Layer 10 of a small transformer language model trained on English Wikipedia (14 layers, counted from 0, width 96).
A neuron's activation on a vector x is SiLU(gate . x) times (in . x), where the dot is the dot product.

Input weights of the MLP neurons that the questions are about. A number n stands for (n - 128) times 0.0041.
n13 gate: 166, 114, 192, 110, 72, 181, 87, 145, 194, 117, 197, 66, 172, 185, 95, 152, 132, 77, 160, 142, 102, 105, 145, 151, 89, 83, 89, 40, 130, 188, 183, 167, 113, 159, 128, 173, 149, 147, 166, 178, 123, 185, 160, 105, 130, 118, 72, 53, 61, 226, 191, 150, 128, 152, 83, 127, 168, 225, 139, 143, 168, 131, 181, 159, 100, 152, 174, 169, 135, 168, 134, 57, 78, 64, 76, 134, 112, 163, 113, 134, 180, 138, 77, 140, 88, 168, 191, 113, 68, 124, 92, 118, 181, 111, 120, 150
n17 gate: 150, 117, 148, 155, 186, 161, 66, 177, 98, 148, 164, 115, 92, 85, 104, 171, 142, 97, 135, 210, 117, 200, 154, 148, 75, 129, 69, 204, 192, 108, 91, 123, 160, 120, 71, 112, 145, 114, 152, 229, 120, 161, 54, 124, 6, 194, 121, 177, 145, 116, 118, 145, 181, 92, 92, 108, 188, 217, 13, 144, 192, 136, 83, 183, 48, 148, 147, 94, 119, 180, 139, 127, 124, 76, 74, 139, 162, 113, 99, 166, 125, 89, 197, 170, 165, 122, 65, 171, 134, 84, 87, 143, 111, 127, 141, 180
n55 gate: 137, 124, 172, 128, 153, 176, 136, 202, 193, 113, 102, 116, 137, 127, 144, 131, 126, 169, 136, 192, 82, 149, 152, 149, 131, 57, 100, 96, 121, 144, 100, 122, 127, 177, 142, 157, 117, 103, 161, 120, 82, 129, 105, 157, 146, 203, 106, 105, 146, 94, 137, 111, 125, 159, 124, 66, 156, 185, 81, 166, 151, 118, 135, 108, 115, 203, 81, 142, 112, 214, 85, 142, 145, 85, 96, 214, 152, 138, 170, 163, 184, 108, 39, 83, 152, 102, 99, 178, 133, 80, 62, 165, 127, 153, 99, 123
n80 gate: 165, 155, 121, 76, 152, 90, 81, 150, 117, 134, 60, 100, 135, 166, 142, 190, 110, 236, 133, 167, 115, 116, 123, 153, 112, 177, 73, 92, 142, 151, 145, 203, 113, 187, 69, 182, 135, 128, 162, 214, 116, 190, 89, 226, 62, 136, 109, 141, 135, 189, 162, 164, 175, 182, 94, 25, 166, 149, 133, 200, 128, 142, 135, 141, 137, 146, 166, 83, 148, 146, 143, 87, 168, 130, 127, 173, 157, 189, 179, 164, 129, 173, 127, 184, 143, 123, 126, 82, 119, 90, 128, 80, 178, 67, 154, 126
n217 gate: 211, 152, 160, 124, 147, 124, 170, 180, 85, 124, 73, 90, 89, 106, 108, 157, 168, 184, 112, 172, 173, 149, 140, 99, 147, 88, 131, 146, 126, 133, 175, 169, 159, 106, 18, 234, 75, 107, 133, 98, 61, 96, 135, 166, 145, 148, 94, 86, 111, 136, 47, 140, 108, 132, 145, 177, 150, 98, 112, 136, 107, 162, 144, 112, 116, 158, 92, 109, 135, 184, 117, 153, 162, 126, 108, 138, 142, 181, 115, 130, 182, 148, 170, 78, 63, 185, 119, 82, 71, 137, 141, 154, 193, 107, 110, 128
n238 gate: 176, 106, 102, 134, 113, 170, 106, 82, 147, 108, 119, 189, 117, 56, 80, 159, 79, 128, 142, 156, 149, 106, 98, 137, 183, 57, 55, 69, 171, 188, 113, 145, 179, 85, 180, 117, 138, 144, 155, 162, 99, 161, 130, 107, 46, 129, 78, 177, 35, 164, 101, 179, 147, 153, 177, 155, 122, 90, 83, 108, 145, 200, 112, 177, 143, 177, 204, 161, 135, 186, 151, 126, 139, 116, 143, 108, 117, 115, 157, 154, 146, 103, 180, 130, 53, 168, 74, 178, 157, 170, 207, 110, 207, 64, 134, 69
n13 in: 114, 93, 162, 105, 31, 127, 153, 81, 99, 63, 79, 174, 135, 170, 129, 196, 94, 100, 188, 88, 155, 160, 93, 118, 70, 130, 96, 116, 145, 112, 181, 45, 140, 123, 176, 153, 130, 169, 64, 145, 140, 131, 143, 161, 137, 127, 126, 124, 110, 139, 144, 106, 157, 123, 135, 90, 218, 117, 219, 132, 159, 168, 157, 89, 106, 199, 123, 139, 52, 93, 219, 86, 118, 163, 146, 119, 154, 158, 160, 151, 128, 65, 183, 128, 179, 173, 149, 163, 131, 133, 180, 60, 209, 78, 98, 93
n17 in: 117, 118, 46, 155, 108, 118, 188, 122, 109, 162, 122, 153, 109, 137, 95, 45, 144, 152, 143, 157, 90, 176, 172, 161, 23, 78, 141, 154, 120, 67, 173, 131, 85, 183, 109, 119, 97, 140, 98, 68, 61, 57, 154, 190, 124, 154, 146, 78, 190, 161, 131, 131, 72, 116, 138, 143, 131, 158, 89, 130, 177, 125, 147, 88, 71, 112, 143, 136, 130, 102, 143, 124, 130, 106, 96, 138, 131, 159, 139, 85, 95, 143, 182, 146, 138, 137, 93, 92, 103, 94, 158, 139, 166, 196, 144, 31
n55 in: 129, 137, 87, 118, 134, 158, 125, 128, 155, 72, 35, 167, 133, 134, 136, 116, 130, 92, 134, 119, 131, 115, 136, 132, 182, 112, 170, 101, 117, 148, 125, 148, 97, 133, 92, 103, 130, 109, 190, 108, 124, 179, 116, 150, 132, 68, 134, 62, 172, 126, 139, 131, 180, 132, 135, 142, 181, 86, 71, 146, 113, 102, 178, 130, 186, 134, 162, 125, 146, 93, 111, 151, 177, 128, 195, 197, 145, 61, 173, 144, 162, 168, 159, 162, 154, 182, 137, 125, 157, 210, 95, 42, 94, 58, 129, 152
n80 in: 43, 170, 124, 140, 148, 131, 155, 115, 149, 91, 128, 173, 120, 114, 96, 104, 101, 152, 171, 77, 179, 98, 168, 65, 197, 74, 161, 142, 182, 124, 147, 155, 72, 107, 157, 175, 92, 162, 77, 151, 95, 123, 144, 114, 40, 145, 87, 144, 85, 159, 156, 93, 106, 86, 134, 88, 115, 141, 107, 69, 123, 117, 52, 119, 119, 93, 70, 192, 171, 179, 123, 182, 155, 109, 65, 158, 109, 119, 136, 149, 145, 134, 135, 121, 131, 126, 86, 58, 145, 142, 177, 120, 115, 125, 106, 75
n217 in: 110, 184, 126, 126, 80, 133, 126, 172, 136, 101, 164, 85, 177, 101, 140, 87, 114, 96, 119, 148, 153, 130, 134, 142, 116, 103, 150, 192, 98, 144, 147, 126, 130, 145, 73, 136, 98, 152, 109, 116, 146, 146, 99, 145, 97, 125, 127, 103, 123, 71, 36, 173, 75, 114, 111, 138, 154, 142, 117, 96, 163, 95, 189, 190, 177, 88, 165, 153, 86, 125, 153, 143, 142, 58, 110, 205, 107, 128, 153, 151, 104, 146, 168, 95, 132, 129, 78, 154, 177, 122, 104, 63, 133, 151, 32, 191
n238 in: 136, 161, 138, 161, 135, 130, 92, 104, 198, 67, 111, 134, 125, 121, 139, 134, 151, 128, 205, 153, 70, 127, 181, 201, 132, 81, 96, 90, 132, 132, 203, 119, 89, 99, 169, 171, 83, 33, 177, 185, 178, 144, 177, 121, 142, 159, 128, 171, 157, 182, 147, 177, 110, 162, 66, 132, 147, 143, 151, 105, 94, 173, 100, 97, 96, 124, 66, 100, 121, 85, 120, 117, 190, 179, 124, 160, 153, 103, 137, 157, 105, 126, 141, 95, 158, 100, 162, 152, 112, 154, 78, 128, 102, 123, 139, 84

Each question shows a token from some text and the vector x that enters the MLP there. A number n stands for (n - 128) times 0.043.

"iver": 116, 106, 95, 160, 136, 160, 125, 118, 123, 132, 180, 114, 116, 88, 101, 118, 130, 74, 129, 160, 123, 163, 106, 105, 151, 119, 95, 143, 153, 136, 110, 94, 122, 106, 133, 134, 143, 172, 111, 115, 141, 141, 99, 121, 162, 117, 158, 72, 125, 108, 124, 157, 120, 111, 131, 115, 87, 135, 89, 81, 143, 118, 141, 87, 106, 144, 144, 122, 142, 143, 82, 159, 121, 179, 115, 100, 37, 143, 132, 147, 104, 148, 127, 144, 181, 136, 126, 123, 109, 102, 119, 87, 126, 136, 132, 142
The most active neuron and its activation: n17, at about 1.4

"5": 161, 115, 146, 132, 142, 131, 130, 84, 118, 134, 97, 105, 114, 143, 135, 59, 120, 123, 140, 82, 106, 124, 122, 94, 145, 158, 119, 130, 128, 89, 113, 128, 92, 138, 162, 131, 103, 195, 121, 111, 127, 61, 41, 112, 155, 113, 121, 97, 96, 115, 169, 91, 136, 151, 119, 117, 130, 121, 135, 146, 130, 111, 104, 135, 172, 150, 131, 145, 136, 145, 133, 161, 180, 135, 133, 137, 152, 140, 121, 111, 149, 106, 135, 126, 166, 154, 120, 81, 135, 173, 142, 131, 146, 145, 144, 139
The most active neuron and its activation: n238, at about 0.87

"ru": 121, 82, 139, 156, 111, 124, 138, 127, 152, 164, 163, 105, 175, 147, 134, 112, 134, 115, 156, 92, 157, 130, 137, 126, 139, 85, 127, 93, 117, 120, 162, 102, 146, 131, 161, 129, 145, 140, 151, 163, 140, 51, 109, 104, 133, 126, 130, 138, 109, 145, 140, 115, 126, 123, 127, 46, 126, 122, 165, 117, 111, 90, 86, 127, 136, 117, 149, 124, 120, 41, 151, 91, 117, 178, 137, 119, 99, 129, 126, 116, 47, 144, 45, 134, 179, 100, 133, 110, 87, 112, 141, 119, 130, 149, 115, 132
The most active neuron and its activation: n13, at about 2.5

"ur": 57, 159, 133, 183, 99, 125, 147, 118, 106, 157, 139, 106, 148, 149, 145, 45, 152, 137, 150, 108, 163, 95, 151, 126, 152, 84, 137, 120, 137, 157, 122, 98, 130, 155, 93, 121, 145, 128, 129, 121, 140, 147, 171, 164, 145, 153, 168, 150, 157, 135, 144, 142, 95, 118, 177, 135, 118, 173, 156, 100, 142, 141, 85, 163, 143, 100, 153, 137, 141, 105, 130, 116, 109, 122, 135, 150, 80, 117, 105, 90, 101, 110, 86, 114, 139, 107, 135, 114, 129, 148, 150, 128, 103, 118, 106, 126
Which neuron lights up most? n13

" US": 130, 111, 94, 119, 128, 135, 122, 129, 141, 99, 161, 157, 106, 107, 159, 112, 90, 129, 124, 136, 123, 167, 141, 121, 165, 155, 128, 116, 75, 118, 111, 83, 130, 98, 123, 142, 141, 133, 74, 116, 99, 100, 92, 131, 168, 97, 142, 92, 110, 131, 99, 163, 116, 155, 86, 141, 132, 123, 154, 138, 94, 121, 108, 89, 137, 120, 106, 157, 176, 119, 107, 157, 96, 129, 141, 141, 125, 139, 148, 69, 108, 128, 141, 141, 128, 97, 120, 109, 202, 128, 124, 128, 100, 150, 162, 137
The most active neuron and its activation: n238, at about 0.2

"ak": 88, 94, 117, 138, 78, 118, 116, 129, 160, 90, 111, 90, 133, 156, 165, 123, 136, 130, 169, 138, 111, 130, 162, 135, 146, 71, 138, 149, 128, 102, 170, 90, 149, 108, 107, 96, 111, 154, 142, 104, 181, 96, 124, 117, 131, 122, 137, 137, 130, 124, 136, 142, 129, 116, 168, 123, 82, 142, 156, 120, 91, 82, 177, 159, 138, 98, 121, 132, 143, 126, 110, 132, 121, 103, 147, 100, 86, 148, 155, 118, 153, 142, 149, 118, 144, 107, 133, 91, 113, 141, 89, 103, 92, 186, 122, 84
Which neuron lights up most? n13

"ra": 118, 118, 122, 153, 148, 122, 126, 115, 156, 197, 143, 158, 165, 162, 131, 113, 121, 142, 176, 147, 133, 108, 88, 130, 159, 99, 90, 118, 107, 136, 143, 85, 174, 103, 156, 158, 135, 163, 164, 194, 106, 77, 134, 83, 136, 105, 78, 109, 110, 94, 147, 108, 111, 142, 124, 126, 128, 85, 106, 140, 125, 76, 97, 136, 148, 126, 117, 130, 114, 103, 156, 105, 118, 114, 153, 134, 87, 151, 146, 121, 129, 124, 96, 176, 138, 117, 142, 99, 130, 145, 130, 141, 115, 153, 104, 175
The most active neuron and its activation: n17, at about 0.59

"-": 136, 176, 115, 146, 144, 141, 129, 147, 116, 144, 70, 142, 158, 128, 158, 111, 149, 89, 133, 111, 142, 112, 133, 112, 148, 123, 99, 115, 135, 124, 127, 94, 121, 110, 136, 96, 126, 130, 130, 114, 151, 165, 113, 71, 217, 107, 143, 175, 69, 115, 136, 127, 150, 90, 91, 113, 87, 128, 118, 132, 99, 143, 137, 109, 105, 97, 136, 154, 138, 127, 142, 129, 159, 157, 130, 136, 127, 136, 130, 138, 115, 94, 104, 136, 175, 123, 141, 83, 165, 165, 124, 108, 120, 112, 107, 129
Which neuron lights up most? n17

"o": 54, 153, 140, 142, 136, 118, 147, 133, 120, 162, 95, 137, 138, 154, 145, 145, 120, 82, 162, 117, 138, 122, 106, 96, 121, 132, 104, 127, 95, 117, 158, 97, 107, 100, 124, 108, 86, 133, 141, 152, 151, 96, 140, 80, 116, 113, 153, 161, 122, 159, 81, 126, 118, 118, 111, 135, 80, 127, 127, 108, 76, 125, 99, 108, 124, 132, 135, 146, 186, 147, 121, 151, 97, 145, 118, 133, 56, 126, 130, 148, 142, 144, 135, 162, 167, 114, 130, 151, 89, 107, 81, 119, 84, 186, 141, 120
The most active neuron and its activation: n13, at about 0.47

" k": 131, 123, 163, 124, 130, 147, 125, 127, 109, 112, 136, 115, 118, 161, 183, 111, 94, 106, 124, 127, 109, 106, 118, 115, 154, 76, 56, 136, 63, 111, 105, 97, 159, 124, 131, 142, 130, 141, 121, 125, 177, 142, 93, 135, 138, 125, 114, 141, 125, 90, 142, 95, 132, 127, 148, 109, 65, 123, 104, 137, 98, 77, 108, 118, 114, 149, 118, 110, 146, 148, 134, 127, 166, 164, 164, 84, 115, 170, 97, 121, 118, 90, 141, 113, 107, 137, 167, 114, 120, 171, 113, 108, 114, 144, 94, 147
The most active neuron and its activation: n17, at about 1.1

"ol": 144, 110, 112, 158, 80, 133, 135, 138, 118, 124, 84, 161, 148, 116, 139, 88, 88, 143, 148, 108, 109, 133, 117, 105, 161, 134, 148, 94, 91, 136, 133, 92, 105, 95, 180, 127, 106, 135, 164, 175, 155, 112, 104, 143, 102, 125, 124, 153, 146, 164, 107, 140, 98, 146, 115, 117, 148, 84, 149, 106, 93, 195, 154, 122, 163, 143, 99, 98, 99, 111, 140, 151, 148, 111, 107, 108, 89, 158, 119, 105, 139, 108, 145, 126, 78, 133, 140, 62, 113, 152, 152, 146, 89, 135, 146, 117
The most active neuron and its activation: n238, at about 6.5

" in": 96, 110, 153, 134, 95, 152, 109, 114, 142, 127, 138, 121, 117, 107, 160, 97, 131, 155, 137, 151, 136, 131, 98, 114, 139, 103, 124, 115, 90, 104, 122, 84, 130, 137, 139, 109, 81, 120, 98, 141, 100, 144, 112, 126, 199, 137, 109, 143, 105, 154, 134, 145, 145, 118, 112, 164, 108, 107, 129, 134, 112, 136, 139, 132, 128, 107, 119, 136, 94, 131, 103, 117, 131, 116, 116, 143, 65, 90, 89, 146, 154, 84, 151, 116, 131, 139, 150, 88, 165, 145, 139, 110, 117, 100, 168, 90
The most active neuron and its activation: n238, at about 1.2